Layer 3 of a small transformer language model trained on English Wikipedia (14 layers, counted from 0, width 128).
A neuron's activation on a vector x is GELU(gate . x) times (in . x), where the dot is the dot product.
The model reads these tokens: "duction" "==\n\n" "The" " project" " developed" " in" " " "2" "0" "2" "2" " at" " the" " " "4" "4"

The vector x that enters this layer's MLP at each token. A number n stands for n times 0.0087.
0 "duction": -30 77 -186 -109 102 -101 92 -15 -115 128 -67 121 -30 -6 -60 -151 57 34 -44 163 72 125 -104 15 88 48 -18 -115 -1 -30 110 3 68 162 -100 77 -127 -55 115 -107 142 183 -153 -111 -62 -157 -13 -181 -9 52 117 -11 262 -299 -106 -50 76 -25 148 211 -57 169 -91 84 -55 -151 49 20 104 -36 26 -94 138 123 23 -38 167 83 43 -315 66 4 -70 -12 -122 -109 -71 -114 -31 -18 -150 -49 -63 36 53 33 126 -33 5 -40 -139 71 -47 -127 210 473 30 276 10 -77 -209 -49 -141 13 -122 46 -95 364 -212 -254 83 -26 77 -109 -136 268 51 -53
1 "==\n\n": 134 -72 -232 -144 21 88 20 46 59 -10 16 256 188 187 -65 -77 -38 144 238 159 82 23 -124 48 91 117 77 -80 230 38 -203 -9 -105 -147 48 -147 -1 -44 4 27 -37 15 -208 52 -29 168 101 -8 -149 31 104 -11 106 37 -15 -64 3 -21 27 69 -114 112 -156 -38 -29 -148 72 253 157 29 -51 -97 -25 172 -120 -77 210 135 -31 -96 94 116 125 -153 -160 -194 -112 154 -40 -108 -5 -17 140 -10 -60 -32 196 -55 -2 -88 -121 210 -66 139 145 398 86 -56 -5 6 -6 62 2 42 -156 -33 -43 -21 -20 36 -254 79 -34 101 135 54 22 -117
2 "The": -49 62 -61 -91 -32 -74 -157 -27 -29 -18 -98 371 38 2 -63 -68 -63 -158 1 173 136 37 27 -32 -12 -140 -205 7 95 63 9 186 46 21 6 -122 14 11 -55 -107 80 -18 -64 -53 -80 17 -12 92 10 101 134 32 35 -105 -13 -95 41 2 -77 -17 115 98 -49 122 -104 2 28 101 163 -2 -53 22 -166 16 23 45 -37 12 -40 -8 44 86 250 -68 -8 55 -20 70 -118 99 45 -45 -13 140 -40 9 192 -197 45 31 -121 -15 -162 -190 -30 -151 -30 -12 11 -65 68 4 -218 162 -206 49 24 -60 -58 65 -75 101 -14 21 41 6 -48 133
3 " project": -50 -52 -139 -92 -45 13 72 177 -75 0 -6 262 -131 -48 -77 -159 -51 -90 62 205 114 14 -28 16 68 -177 -209 -30 263 -71 -99 147 17 172 -37 93 -98 27 -122 -156 197 -9 -152 8 -111 41 31 -118 192 -4 191 -36 27 -63 6 -4 -118 -73 23 179 19 26 -47 70 -82 -17 49 7 274 12 109 -42 58 73 321 70 -79 80 138 -204 21 49 -81 63 40 115 -96 -72 -163 81 -4 -90 27 -31 -17 51 5 33 -20 -81 0 -87 174 49 141 -50 -40 129 -21 -33 -150 -134 -125 93 -133 -83 54 -36 -48 -273 -90 -118 93 15 -46 24 -174 -14
4 " developed": -57 -93 15 -69 -28 -125 156 42 -26 92 -149 214 -49 16 67 -25 -227 165 100 193 -51 95 -66 124 105 -26 -270 -44 106 51 -18 -203 -210 89 147 105 132 -147 -91 -164 115 62 -128 -127 -43 105 -32 -95 -52 -29 75 29 -139 -132 37 -129 -15 -44 -6 261 -82 18 -19 100 64 -85 22 37 8 43 -120 -35 -152 -170 186 173 204 177 22 38 143 -37 -161 -226 -182 -130 -98 34 -106 5 -49 -74 137 173 95 75 11 125 204 -141 49 -7 -163 200 15 147 7 163 -33 -16 -52 -16 -7 -12 -126 109 -101 70 44 -44 -136 -20 63 18 -34 -74 -75 -129
5 " in": 60 -26 -65 -42 -154 -100 110 -39 19 -119 -117 398 26 22 47 -142 -3 33 -20 107 5 44 35 35 -89 51 -21 25 123 -128 50 138 182 98 104 95 6 149 3 80 56 2 -47 -26 107 94 95 -110 -8 -19 123 88 45 -76 -10 114 -4 -112 -128 106 -56 82 -10 32 -113 -65 -24 -66 -40 -30 225 -11 66 106 37 78 -76 145 -124 -140 -185 -91 155 -77 26 -29 6 -104 -179 -14 -6 7 60 129 92 -102 19 55 66 7 -121 12 -99 -176 23 130 -42 166 -20 101 0 12 -23 -5 -15 175 156 -68 21 107 2 -18 34 38 -24 -62 -27 -92
6 " ": 70 -39 -23 65 -15 -56 52 -30 -23 -90 29 391 -33 6 32 -114 82 -12 90 63 -14 17 -153 57 -63 56 -203 33 199 -106 -37 139 111 -96 -16 53 145 33 -132 -16 51 -140 -52 -138 88 1 -31 -16 -51 -74 -14 35 -60 -82 115 14 -101 -58 -51 -108 -26 32 -41 18 39 -140 -28 88 177 13 157 16 142 23 -35 -150 149 127 12 -83 -5 57 -40 -100 48 -109 32 -22 -4 -11 23 -16 -187 1 123 -76 -31 -33 -126 -92 31 32 -15 -134 42 17 -53 -1 70 169 30 123 52 20 -162 66 -127 23 16 -123 14 81 -54 -7 267 -54 0 -119
7 "2": 164 5 -109 67 -28 -26 -65 51 106 35 140 238 54 196 252 -90 -113 -56 55 -18 -96 131 -30 49 128 32 -383 106 194 -233 52 184 15 114 -105 119 26 -68 -149 -159 116 -31 -158 -48 24 148 -68 -161 -5 -26 -42 -22 40 -53 90 -69 -64 -154 -216 8 -10 212 -69 -78 -65 -6 -67 -7 275 57 -192 -64 137 12 31 -234 -124 23 38 -47 -187 -61 118 6 -31 -184 -78 -92 -73 26 -9 -43 -128 177 95 13 222 -113 -135 -46 25 83 -27 -30 -76 135 -50 -64 13 7 -109 -22 18 -53 -160 -12 181 14 20 -132 -42 201 154 -81 -25 46 20 -3
8 "0": 219 -19 -15 105 -54 -112 107 47 41 -59 189 219 62 189 241 -65 -9 3 95 61 -141 51 -111 133 43 -42 -411 -47 359 -246 -81 47 50 103 -15 7 39 -28 -50 66 66 96 -34 -77 69 -42 -15 -192 85 75 -152 -43 -40 -12 -31 -110 55 -39 189 108 4 115 -99 -61 72 -101 76 58 139 -14 132 -142 56 52 137 -172 -255 -106 -108 -124 -106 -34 33 44 -117 -150 215 -181 -79 51 -104 -72 -111 18 67 25 172 -29 -44 -2 -16 -31 -154 73 14 21 -4 -143 50 -19 -43 92 53 28 -106 13 130 78 -94 -143 -128 215 140 41 -27 40 22 19
9 "2": 212 -9 -143 115 -13 -37 -104 85 166 59 87 162 38 143 295 -97 -181 -50 52 32 -71 71 18 -12 125 13 -306 106 270 149 98 134 86 91 -121 148 2 -69 -110 -170 112 -44 -270 -35 7 133 -62 -213 -100 -40 21 -26 66 -116 80 -90 17 -152 -221 15 -22 210 -152 -65 -37 135 -62 -73 266 62 -210 -84 118 -4 106 -251 -137 16 -31 -21 -115 -51 118 42 -68 -169 -129 -52 -89 9 -14 -60 -155 77 106 7 -266 -109 -187 -48 -8 68 -17 -36 -122 145 -12 -56 -35 10 -140 19 -38 -82 -254 -8 221 32 13 -115 56 255 113 -86 20 13 21 -9
10 "2": 211 -60 -119 130 -8 -7 -70 32 139 52 106 187 9 123 293 -83 -161 -56 65 -14 7 94 -25 76 166 7 -332 125 225 66 105 146 169 147 -125 114 50 -86 -148 -151 112 -28 -256 9 21 166 -60 -221 -6 -20 51 -16 53 -103 72 -91 -16 -146 -222 9 25 197 -108 -60 -64 134 -63 -9 248 55 -208 -68 118 10 110 -253 -128 27 67 -23 -94 -34 111 -29 -29 -197 -143 -52 -78 -21 -18 -75 -147 49 108 56 -221 -106 -227 -47 -40 90 -30 -4 -127 188 -23 -36 -51 -1 -192 15 -7 -67 -152 -29 188 -8 87 -113 -3 194 143 -69 50 45 5 -16
11 " at": 135 25 20 15 91 -18 -68 261 84 19 -55 308 18 -62 -66 -173 136 76 212 84 -59 177 -37 56 -134 -147 -95 6 242 92 -85 -94 144 204 1 146 -68 14 -120 -33 53 -7 -215 35 -15 132 168 155 47 151 -49 -40 17 60 -66 278 -16 -72 111 125 -37 163 -6 89 -166 -18 -5 -63 -50 -6 189 -2 20 -33 274 94 -162 135 -97 -210 -130 -81 14 -66 48 44 -51 -68 5 57 20 -59 61 86 17 -157 -12 4 -84 44 -21 4 -88 -76 -80 255 -110 68 13 78 90 91 -49 24 -30 86 173 -22 -43 121 9 143 -187 17 51 -250 6 -203
12 " the": -80 69 -109 25 -66 -101 -61 95 -168 -64 -98 390 47 -55 -17 -97 25 -29 43 77 -26 4 -14 -28 -13 -39 -189 7 335 52 35 46 129 200 101 -76 87 14 -121 -65 69 -47 -54 -147 -15 89 48 -1 33 101 1 -55 21 -33 -12 -65 -19 -66 -169 101 -29 58 8 -44 117 -11 20 17 72 -56 125 90 -87 51 128 -23 -20 57 -80 -120 3 -23 95 -93 -23 76 -102 11 -180 -72 58 -56 16 82 37 -15 263 -121 2 -56 -99 46 -123 -221 -32 -212 -1 35 -5 -78 -66 21 -203 86 -99 -3 26 15 -10 55 -39 95 -65 5 78 22 12 -90
13 " ": 96 -48 -12 95 4 -55 65 -26 -26 -88 7 392 -53 -35 50 -106 76 -4 74 50 6 8 -124 63 -47 58 -211 37 230 -51 -24 101 134 -109 -41 46 140 34 -124 -26 42 -136 -75 -143 81 0 -41 -13 -37 -82 8 38 -51 -68 109 21 -102 -53 -46 -105 2 27 -54 28 46 -100 -21 72 159 14 165 17 144 21 -17 -143 144 108 27 -92 -3 48 -44 -126 49 -96 24 -51 3 -15 21 -23 -182 -46 124 -85 -181 -32 -147 -91 21 29 -13 -129 11 -30 -37 -2 52 174 18 131 49 7 -125 56 -100 13 20 -117 11 70 -55 -6 275 -77 -1 -126
14 "4": 109 29 -10 72 -152 8 43 -38 51 245 153 238 97 186 157 -19 34 173 3 97 -81 90 -99 -71 -83 -20 -463 -1 53 -96 -89 174 28 113 71 102 -90 71 -81 9 136 20 -113 -28 40 -15 -48 47 -5 15 -12 -41 -33 -48 92 -13 -43 -188 -93 39 -91 182 -91 8 -33 -76 -104 -8 145 -4 -186 -149 -7 -80 40 -258 -107 71 -111 -8 -25 -101 121 112 -82 -34 -3 -112 82 12 62 -108 -126 91 -34 24 123 -43 -6 -70 102 32 -175 12 -40 200 17 -3 24 21 -203 -51 -21 -39 -189 113 83 72 -18 156 0 213 94 -165 165 31 -47 86
15 "4": 104 34 -11 63 -152 6 54 -43 53 246 137 239 92 192 158 -23 31 183 -2 87 -83 84 -103 -83 -90 -20 -464 2 66 -95 -86 171 -7 90 74 99 -98 64 -84 10 139 20 -101 -33 43 -11 -53 43 -9 18 -28 -42 -30 -48 97 -14 -42 -183 -85 35 -96 184 -94 10 -21 -90 -110 -1 142 -8 -183 -146 -20 -84 37 -264 -105 76 -121 -5 -18 -91 117 127 -78 -30 -5 -122 82 16 58 -104 -136 92 -33 22 123 -41 10 -64 102 26 -168 14 -41 152 20 -7 25 12 -205 -60 -23 -43 -188 113 92 72 -14 154 -20 204 97 -162 156 20 -50 102

Each question shows the input weights of one neuron of the MLP. A number n stands for n times 0.0013.

n164 gate: 98 -26 -3 75 -38 33 -80 -171 53 97 -37 -38 -26 102 32 3 61 -191 12 76 47 -183 -61 -96 -155 -66 84 86 -59 97 -40 3 -69 -77 -68 50 133 -14 -6 29 -52 -67 -173 -115 51 -101 -89 -97 91 -83 156 0 89 29 126 70 106 -67 113 88 -3 6 60 65 -128 -56 37 -144 0 17 -11 170 -222 -12 132 -42 42 -100 -64 45 -101 58 6 31 -3 -26 -99 -157 -168 -113 -54 177 72 119 53 31 49 28 80 195 -32 -99 79 54 176 -20 97 -111 -193 -187 -205 92 126 36 -14 -150 -17 109 107 17 65 -263 14 -68 33 20 -70 -46
n164 in: -14 40 85 23 63 169 154 -153 110 -66 -149 -53 -3 -88 -34 -136 52 75 55 -25 17 -58 -38 -15 34 189 -219 -57 82 -20 49 -14 -193 41 -70 -6 -56 -92 11 139 -63 55 -126 -152 20 -124 17 19 -20 -86 -64 -6 -97 -81 191 -6 248 -115 -125 -55 89 107 -26 -79 105 -26 96 -226 11 -37 -79 -99 -40 -87 64 164 79 83 -92 34 -28 23 6 130 -133 46 -153 -46 200 -73 62 31 -29 62 -20 -130 40 -54 -232 50 -35 6 -139 -111 -34 -6 125 -77 -3 -164 -156 60 -6 62 -44 -29 9 98 113 -11 -23 -89 -92 46 3 176 -146 11
Which token does this neuron like most? 0 "duction"

n302 gate: -124 -145 -39 179 -97 -62 125 -44 54 114 -121 10 -165 -80 56 -206 39 -71 24 -63 151 30 -195 18 -26 96 29 -3 144 -162 156 3 -15 100 9 -77 -3 -53 73 -136 138 -24 -73 129 35 -52 -44 -25 -38 276 91 50 -136 98 -111 -33 -35 83 116 -34 21 6 -81 -9 113 126 273 23 69 149 -162 81 -99 24 75 -9 23 122 18 97 89 35 -98 142 97 -15 24 -44 62 89 -12 -160 -85 46 -63 136 -32 -9 -161 -77 32 92 75 -64 139 -41 87 102 -87 -38 3 96 -152 152 17 26 -6 24 66 -46 239 -29 -6 -84 149 114 11 -73
n302 in: 31 77 102 -8 75 22 64 165 26 -108 16 -10 81 -189 72 39 -68 92 -73 -3 129 180 31 -70 114 91 -46 28 -31 -34 151 11 -36 57 79 -279 -117 -106 -97 101 -109 -98 -25 -14 -36 27 11 51 140 83 65 -3 70 -68 -58 -48 -11 60 47 27 97 140 8 148 231 60 -55 38 57 -25 -36 8 52 -11 37 101 -35 -94 -11 106 -135 -17 66 222 -11 -3 92 -22 81 276 66 -41 -64 142 -174 27 -28 -113 -105 -97 -20 -93 -30 -17 -85 177 6 6 -6 -120 -28 55 42 -165 -59 8 -14 209 -62 76 -8 -11 39 -102 69 -138 90 146
On which two tokens does it fire most, strongest first? 0 "duction", 10 "2"

n309 gate: 46 55 -131 -184 34 53 128 -74 146 86 187 -57 -80 103 67 -3 -84 -83 75 -45 53 50 -130 -100 98 -107 81 31 6 -200 68 110 46 -152 -54 -9 -35 -77 18 90 74 -99 9 -12 43 -18 -104 -165 167 22 -98 -106 127 16 -85 84 6 -63 76 -27 49 59 -97 -215 -155 69 91 -106 -48 134 -184 6 64 0 -169 13 109 0 -15 84 0 -96 15 24 -136 -213 -80 180 -140 -148 -3 119 209 103 -141 -67 -3 100 -92 -149 40 -6 15 64 142 -22 -149 -100 6 -95 -43 -86 -61 -156 136 62 -71 58 246 114 -33 55 58 -73 214 114 153 173
n309 in: 204 -45 -80 9 -216 94 -144 89 -3 48 -222 45 21 -15 -112 11 -21 -3 92 -38 -150 -61 46 86 -88 -63 24 -6 6 59 61 24 67 -62 -30 -12 37 73 -238 -119 90 52 -76 -221 -9 71 -108 -108 117 -139 -70 110 90 58 108 6 84 0 -224 -6 166 82 -48 -140 33 50 69 -152 68 -36 -149 -125 126 6 12 75 137 -158 73 94 -44 39 146 -3 -137 -9 15 174 -226 86 -45 75 127 51 -71 -78 -93 60 -103 -32 -12 -33 128 69 161 12 -183 -162 -42 -182 12 -15 39 -159 29 94 -55 67 32 174 113 -63 -69 -27 -53 50 195 123
Which token does this neuron like most? 10 "2"

n228 gate: -58 54 -65 -184 112 -83 -41 77 62 13 12 -42 -144 13 114 280 -71 96 -81 -204 -68 -206 125 42 178 114 127 101 -42 -36 -80 9 13 -33 203 -173 -36 191 -133 22 -58 -16 105 159 -69 -22 0 135 -57 38 6 -113 150 -184 -95 107 47 -19 -100 -180 -32 -106 -50 -6 -50 20 -50 -44 69 107 103 -38 227 125 97 73 41 145 86 270 0 -51 -60 -201 -98 82 16 148 -225 19 -116 -47 -25 34 16 44 -54 -60 79 -133 6 -122 -141 -88 -3 -32 132 -117 -88 162 -35 -66 -174 56 86 3 -35 134 142 -46 -50 108 -200 -16 -63 -19 87 28
n228 in: 125 82 74 152 -54 80 9 -176 -62 44 -6 98 144 26 -98 -210 -68 -86 -206 62 39 93 0 -3 -48 -130 -177 -208 0 -26 -10 -94 -67 -69 -112 68 163 6 98 61 -46 64 -213 -25 116 199 -44 -82 66 -29 -58 144 -76 141 0 -3 19 22 175 143 25 138 -3 -69 13 -107 13 -12 -140 -79 -115 53 -132 -214 -71 -89 59 -61 -73 -241 77 76 41 56 150 25 -42 -106 314 25 12 69 83 12 37 -22 92 217 -66 114 -35 -87 144 91 -50 35 -138 164 129 -200 48 73 85 37 -31 223 -112 -25 -108 170 -22 -38 89 60 138 9 109 3
Its three highest activations, in order, are on tokens 9 "2", 10 "2", 3 " project"

n162 gate: 69 -45 -79 87 -129 17 -9 75 -111 107 38 -119 117 -46 -24 306 -42 -78 121 6 -142 67 226 118 6 12 67 -98 -233 70 15 50 90 161 -41 -120 -61 12 72 27 -121 127 -45 -78 -9 -173 -98 -43 0 42 -237 94 17 -27 45 107 -39 -97 47 -224 -129 -72 -27 -18 -136 227 38 -118 -56 -15 -112 -18 6 117 -100 -59 -41 270 21 -38 -61 -105 27 12 -62 30 -87 166 -54 -18 82 0 84 44 -100 156 -81 -56 -75 93 213 15 -6 -89 -59 -12 -122 104 -86 6 114 60 107 41 107 -60 27 -153 -16 -17 50 48 36 -42 99 82 -193 -18
n162 in: 271 148 -206 -86 7 96 181 67 -48 -46 -117 -3 160 -74 -331 -3 -17 -73 104 74 -50 34 147 3 -83 36 123 -26 54 -78 77 -7 186 -21 -36 -145 92 40 50 97 -41 190 -169 106 -76 -75 10 29 -216 100 -93 84 125 161 76 128 -95 -204 -121 -79 -172 -27 59 160 -177 -119 82 -147 26 -128 -98 29 168 83 -128 -34 -46 80 13 -6 -42 57 -170 170 44 62 -10 47 -181 65 20 16 -63 95 -149 177 -126 141 -33 35 123 104 -85 -10 -72 -104 -89 187 -138 -169 190 99 92 19 74 -13 -57 -23 -134 -23 -3 198 -89 10 -28 -45 -78 -164
Which token does this neuron like most? 15 "4"

n90 gate: -140 52 -32 61 87 76 -35 -70 -15 20 179 -105 -137 -80 17 302 -47 9 -24 68 -59 -29 -35 -26 38 32 -9 130 48 -160 -79 -130 -84 -81 -26 25 -119 122 58 -82 -28 76 -99 6 32 71 -23 159 3 -49 -28 -176 42 138 -104 100 61 51 -31 -89 -41 -143 9 -152 43 113 178 -163 -114 297 -111 -17 95 12 3 -57 137 -96 137 107 3 -140 54 126 12 23 9 -108 44 -9 128 -35 15 -51 -119 -74 -49 -98 -6 -87 26 123 43 72 -37 -94 115 -49 11 61 -201 162 -217 31 171 61 23 6 68 164 -43 20 38 -14 -57 42 28 172
n90 in: -82 -31 0 66 249 27 -47 -73 65 34 139 -100 0 -147 138 -6 -169 -19 0 104 -51 22 54 131 -75 -113 92 19 -16 22 -164 -187 -38 -81 -71 -55 -97 -72 63 22 115 -139 246 -28 -53 15 31 0 84 31 -131 -92 36 188 62 96 109 18 -152 -45 53 -111 -40 -105 56 106 277 -83 -182 75 -226 -87 140 -57 67 -134 173 -122 98 175 -31 16 34 -136 78 22 -32 -320 86 133 28 34 6 -12 -120 -12 -94 -56 94 -3 104 15 96 -25 -59 -111 -56 37 -81 -25 -155 -78 -22 -37 261 -211 -69 -47 -154 67 25 -47 -50 -47 -23 187 -37 90
On which two tokens does it fire most, strongest first? 7 "2", 9 "2"

n196 gate: -50 110 -38 -64 -170 -3 18 50 -44 -123 -241 27 3 159 46 -52 112 3 0 -162 93 -128 -28 -56 132 -92 223 -141 35 -53 247 -49 -43 -51 -169 69 -66 -157 -18 96 18 68 28 188 -21 -169 24 166 -100 62 -71 19 47 -19 -21 81 49 -81 215 -50 95 152 9 -130 -140 66 61 0 15 31 15 -91 0 -80 -41 -32 36 6 -68 -129 -33 46 133 -42 -212 -55 214 106 -19 -76 -79 162 -83 112 -6 67 135 40 -86 -72 25 30 239 174 88 233 15 -149 52 -40 74 77 -6 -21 27 89 -139 -25 -75 45 -76 -46 -202 192 -131 -105 -42 12
n196 in: -30 92 -37 126 117 64 48 -42 -49 21 -91 13 66 3 75 88 -3 27 42 -76 -115 12 -9 -18 -84 -66 117 57 -64 -27 -57 -86 9 -108 135 -111 -43 -96 66 -100 -29 -100 36 69 56 -56 -18 26 -104 -87 -49 130 75 -12 98 183 24 -41 -145 -49 27 100 -71 30 -104 132 -62 -50 -188 110 59 -236 -160 45 155 134 -176 -87 87 -18 50 -117 50 86 -34 -264 82 -57 -118 139 118 89 105 -71 -18 18 -18 -95 -119 67 54 77 -177 -18 -275 178 208 33 33 -9 63 197 84 -105 -9 39 138 -135 -42 122 179 -45 -93 -36 -190 172 3 -101
Which token does this neuron like most? 11 " at"

n314 gate: 31 143 -51 -80 11 -123 66 14 66 157 92 2 -92 34 25 -92 -78 0 -123 -38 67 -143 -56 31 323 -143 -97 25 -25 -82 78 -112 -152 -111 103 -62 37 -33 138 -112 -117 -89 50 124 88 -92 -25 98 -49 53 24 -11 29 -28 77 197 -63 24 46 -180 50 -61 -33 -169 123 14 -25 27 103 44 -30 -109 0 206 48 336 -98 67 -64 5 151 -67 -76 161 -77 36 36 -50 -61 -11 0 -5 39 -46 124 -106 -17 -33 -28 56 -8 -5 123 -14 35 72 -8 -162 11 -50 -130 74 -138 -94 -5 44 -42 8 174 -54 27 25 -66 77 -89 19 65 -38
n314 in: 14 -14 -119 37 -23 63 -74 43 56 176 31 70 172 -130 6 22 -124 46 92 83 150 -6 190 -69 -54 -74 -145 23 -9 -49 43 -68 -26 109 106 -92 15 -80 -185 -37 161 0 37 -48 -201 -120 3 -36 220 3 116 52 -41 124 0 102 -59 -123 6 -109 -88 81 79 25 -155 29 -11 31 81 -116 -95 76 -59 89 23 -59 -92 158 103 11 6 117 -171 -48 -208 -11 259 92 -127 67 -39 -62 91 67 -8 76 -14 68 97 36 197 -135 -14 -54 -6 34 11 155 -56 77 -34 170 -28 -58 88 -31 155 -14 -152 -3 -56 111 -68 -90 71 -39 -59 -164
Which token does this neuron like most? 3 " project"

n63 gate: 56 14 -130 50 -20 -130 92 34 -46 131 16 -5 -129 -213 33 100 -14 -90 28 -33 -6 68 -214 14 33 -8 -52 -11 -155 -48 -160 -111 39 12 -145 -54 -57 -109 58 -31 -67 -113 -89 78 28 63 -31 -19 47 89 51 40 -3 -57 -61 -31 -97 52 174 150 87 20 154 -69 -41 43 -144 -173 -107 -108 -71 -33 3 28 71 -9 -129 97 56 3 98 11 -30 102 20 50 14 76 -237 30 -107 -94 45 209 -175 94 -53 14 -231 -179 -140 96 41 180 -14 62 127 -89 -22 8 98 -156 92 54 108 95 3 -129 -54 -76 -11 -31 14 -44 177 -16 68 11
n63 in: 0 37 -156 58 23 -115 58 -143 18 -92 11 102 17 -26 52 38 15 -76 -106 -141 32 59 -20 3 17 -66 17 -127 15 -27 -186 106 43 -42 -179 -14 -110 -177 -61 -44 -142 -29 -165 101 -11 -31 -95 45 -17 -55 62 140 -36 -150 -11 -3 75 91 103 139 194 131 -63 -120 -166 -136 29 -119 -45 52 -54 -91 40 6 -68 -336 -173 62 55 -25 -31 -87 60 137 63 34 149 123 -117 -114 -40 14 -99 157 -139 -171 35 -135 -202 -101 -52 68 0 6 0 160 118 26 149 20 90 3 -17 25 20 113 96 -119 -34 -23 151 6 -46 -89 150 8 14 -6
Which token does this neuron like most? 10 "2"

n52 gate: -168 6 -34 8 34 51 11 -31 -20 133 -41 -110 92 170 178 50 -34 -235 -161 35 -237 121 -93 118 64 22 41 -17 60 102 28 -141 -31 135 120 -138 -83 86 75 -84 -40 -73 -125 58 97 -218 -47 -70 99 173 32 42 21 -31 -53 17 50 49 -5 69 -86 135 22 -52 77 -125 -149 -19 134 83 22 -49 -102 -179 -85 0 38 -32 3 -60 87 87 -74 104 -123 58 -17 104 -107 -33 -90 0 25 183 103 55 -67 -119 36 -32 162 -36 175 52 -60 -70 72 -14 52 89 50 58 80 -92 113 11 -81 -156 -89 51 38 -83 -11 0 -17 157 46 -94
n52 in: -61 29 78 -26 -100 -93 -153 -10 60 169 -120 -3 -13 33 305 3 33 -61 -98 84 -175 91 -146 -176 -22 -22 -3 45 56 134 84 -191 80 -66 242 -50 -109 -22 -48 -84 71 -155 -84 -96 188 -217 105 -6 3 173 37 55 0 42 -38 42 -150 47 92 215 58 94 -86 25 -108 -36 -89 107 -138 -35 28 -152 41 -171 -56 -103 76 22 84 -106 -97 116 -104 76 -211 -35 -204 32 123 -79 -47 25 13 164 232 32 -10 -108 74 37 171 -126 215 181 73 120 159 29 64 16 -135 38 10 -9 46 26 52 -55 -92 -184 -32 -163 -10 -41 -73 81 129 -35
On which token does it fire most, and how strongly? 4 " developed", at about 3.1

n113 gate: 52 63 -58 -26 227 83 46 -211 109 -23 110 -157 -156 -221 -92 130 -64 81 -41 47 87 29 69 49 57 -49 -134 86 -182 108 55 43 -189 -74 -76 36 -44 -72 -26 -122 -19 -20 26 37 -196 -93 77 -204 79 0 119 52 3 -142 -154 73 -46 70 -99 -16 83 0 -31 -17 82 9 150 -39 51 -65 118 127 6 -6 32 -12 -11 -36 179 -92 95 -3 -147 82 21 91 -72 17 -116 28 -25 -82 0 3 -31 110 -14 -23 -77 6 -14 31 37 17 28 38 -17 28 -9 75 233 9 185 -59 75 -49 222 132 -95 -148 -208 -188 14 28 -66 11 -62 -105
n113 in: -72 80 -137 108 -75 -38 12 160 -71 -75 117 -5 133 -37 -54 108 12 -93 134 -23 118 -48 -151 -43 -230 54 -146 15 184 -101 -39 62 108 204 26 76 12 -87 75 106 66 -33 135 -69 77 -120 170 -95 210 -39 49 -36 -115 112 152 -116 232 26 77 -69 -93 -193 -27 47 -113 -126 15 41 -100 -9 21 -9 80 -18 -61 -78 68 9 3 -32 -266 6 -12 -27 -99 59 -136 118 106 15 244 -51 54 29 -62 -95 -96 -24 120 0 -189 -112 21 -83 -27 -6 -95 -86 62 42 111 110 -137 266 9 42 69 -84 -48 26 59 3 155 -15 -34 -32 -82 -18
Which token does this neuron like most? 3 " project"

n304 gate: 52 -54 -174 -65 49 -91 -9 -155 3 97 53 -360 -98 38 43 62 -3 -26 69 -33 3 -107 46 -67 9 43 -47 0 111 -64 -57 37 -14 -124 -143 -56 102 -137 142 -135 -66 23 -37 174 -88 -25 -88 25 48 -163 -61 -110 -52 20 51 90 -40 64 82 14 -57 -81 37 -51 51 -23 28 -70 170 -102 -79 -155 -91 -169 -84 -83 -20 58 -169 -42 22 -63 -3 -45 -194 -68 -83 -46 86 -48 165 -6 300 154 -50 68 -40 105 -51 -111 14 -185 -37 31 20 -43 -51 28 150 66 -20 88 -71 22 116 143 63 26 55 105 11 -77 82 -25 39 114 -3 130
n304 in: -24 -24 168 -52 -80 200 -120 132 36 -192 -179 259 28 -39 -24 199 -49 -76 -98 20 -38 164 0 217 -100 131 81 -158 -103 243 156 -113 -66 271 27 -24 -78 90 -162 87 -40 108 -17 72 192 -71 7 -166 20 211 -10 206 103 -150 -168 -119 264 -44 -51 -139 59 0 78 -133 44 -28 -174 98 -145 75 88 54 21 55 -42 97 -27 53 76 -71 185 83 -17 61 163 144 257 150 -125 -24 -71 -45 -290 -112 -27 14 10 -126 -65 30 73 153 10 17 -61 -38 10 72 -106 38 17 -21 -62 91 -90 -62 24 -73 -169 -101 -54 45 -158 14 -118 -3 -94 -116
Which token does this neuron like most? 7 "2"

n243 gate: 144 158 -74 -14 17 41 39 -183 -6 22 -99 -158 68 -48 -56 124 -198 -121 -37 -73 -42 -54 -25 -59 -215 -14 96 75 -17 -51 73 -186 -98 23 99 -76 -103 0 0 45 -59 183 84 75 161 14 -64 99 110 -198 -89 -144 -3 93 -125 6 36 -109 17 -91 -47 107 86 66 124 -143 36 74 115 47 25 -19 78 45 148 -29 -14 30 -8 -57 -27 34 -17 8 58 83 -82 25 -20 22 8 136 56 -91 30 -91 -125 -36 178 -117 104 82 118 14 -157 -59 -11 11 -97 -92 174 14 -114 93 110 -168 -22 -20 -203 -76 -30 -128 -61 114 131 -16 -68 80
n243 in: -98 7 60 -73 133 -98 83 42 -176 173 7 -25 -147 -7 118 -92 120 3 -39 -71 -42 155 -133 95 -31 -17 68 -48 -292 -11 -150 148 -216 39 -174 -119 -50 0 -45 32 -163 154 17 -52 -31 27 117 -70 93 -73 -50 77 -50 -81 14 39 -214 -68 34 -3 -83 263 216 -82 -69 -253 -79 133 150 -110 -130 -17 -72 -150 -216 130 -109 -3 126 68 81 101 -82 0 -175 -7 7 -95 -109 -51 -242 7 -66 7 -58 0 125 100 -62 64 17 140 24 162 305 126 -86 141 10 268 70 -97 177 98 -54 -132 178 -45 70 -71 164 -76 114 34 184 125 126 162
Its three highest activations, in order, are on tokens 12 " the", 11 " at", 2 "The"

n170 gate: -3 71 -38 -97 66 -133 11 -75 153 102 -148 78 -161 148 -34 119 -232 -40 6 0 3 -130 12 90 -211 -80 39 -74 -21 -44 -29 -57 100 115 202 22 -23 57 54 -243 -129 112 132 126 57 -50 97 -195 -59 26 97 64 33 -14 -34 -180 -68 -148 -87 -69 -166 32 -71 25 -124 12 -257 138 -39 57 107 -93 -6 -86 -140 -42 -20 66 -9 -159 75 -32 -6 37 -62 -26 49 -3 -115 17 -36 -111 -83 166 6 -39 -26 34 -63 53 89 -98 11 -79 -6 37 -74 42 11 3 11 128 20 -70 17 -83 -112 -137 152 -39 101 -156 -40 -48 65 95 -89 125
n170 in: 50 -105 6 -79 32 -46 -18 -65 85 21 -150 226 -38 176 129 -47 -161 201 42 -6 -39 -45 -104 -51 -167 -103 121 6 -100 27 133 64 -6 42 -6 29 -21 24 56 -253 0 -44 35 -50 111 40 -20 -107 -3 -109 102 77 -145 92 18 -120 -102 -112 -84 -8 -59 -45 -134 119 -143 139 -105 188 -35 -50 101 9 -23 -201 -84 -128 12 26 50 -32 23 -180 -38 -41 12 -85 44 3 -65 14 -87 -131 -177 122 -129 -180 53 35 -147 157 9 38 90 -3 99 59 -119 -47 -79 -106 -56 50 -18 40 -150 -147 -157 -68 63 17 14 -220 -103 -114 -58 109 -32 122
Which token does this neuron like most? 5 " in"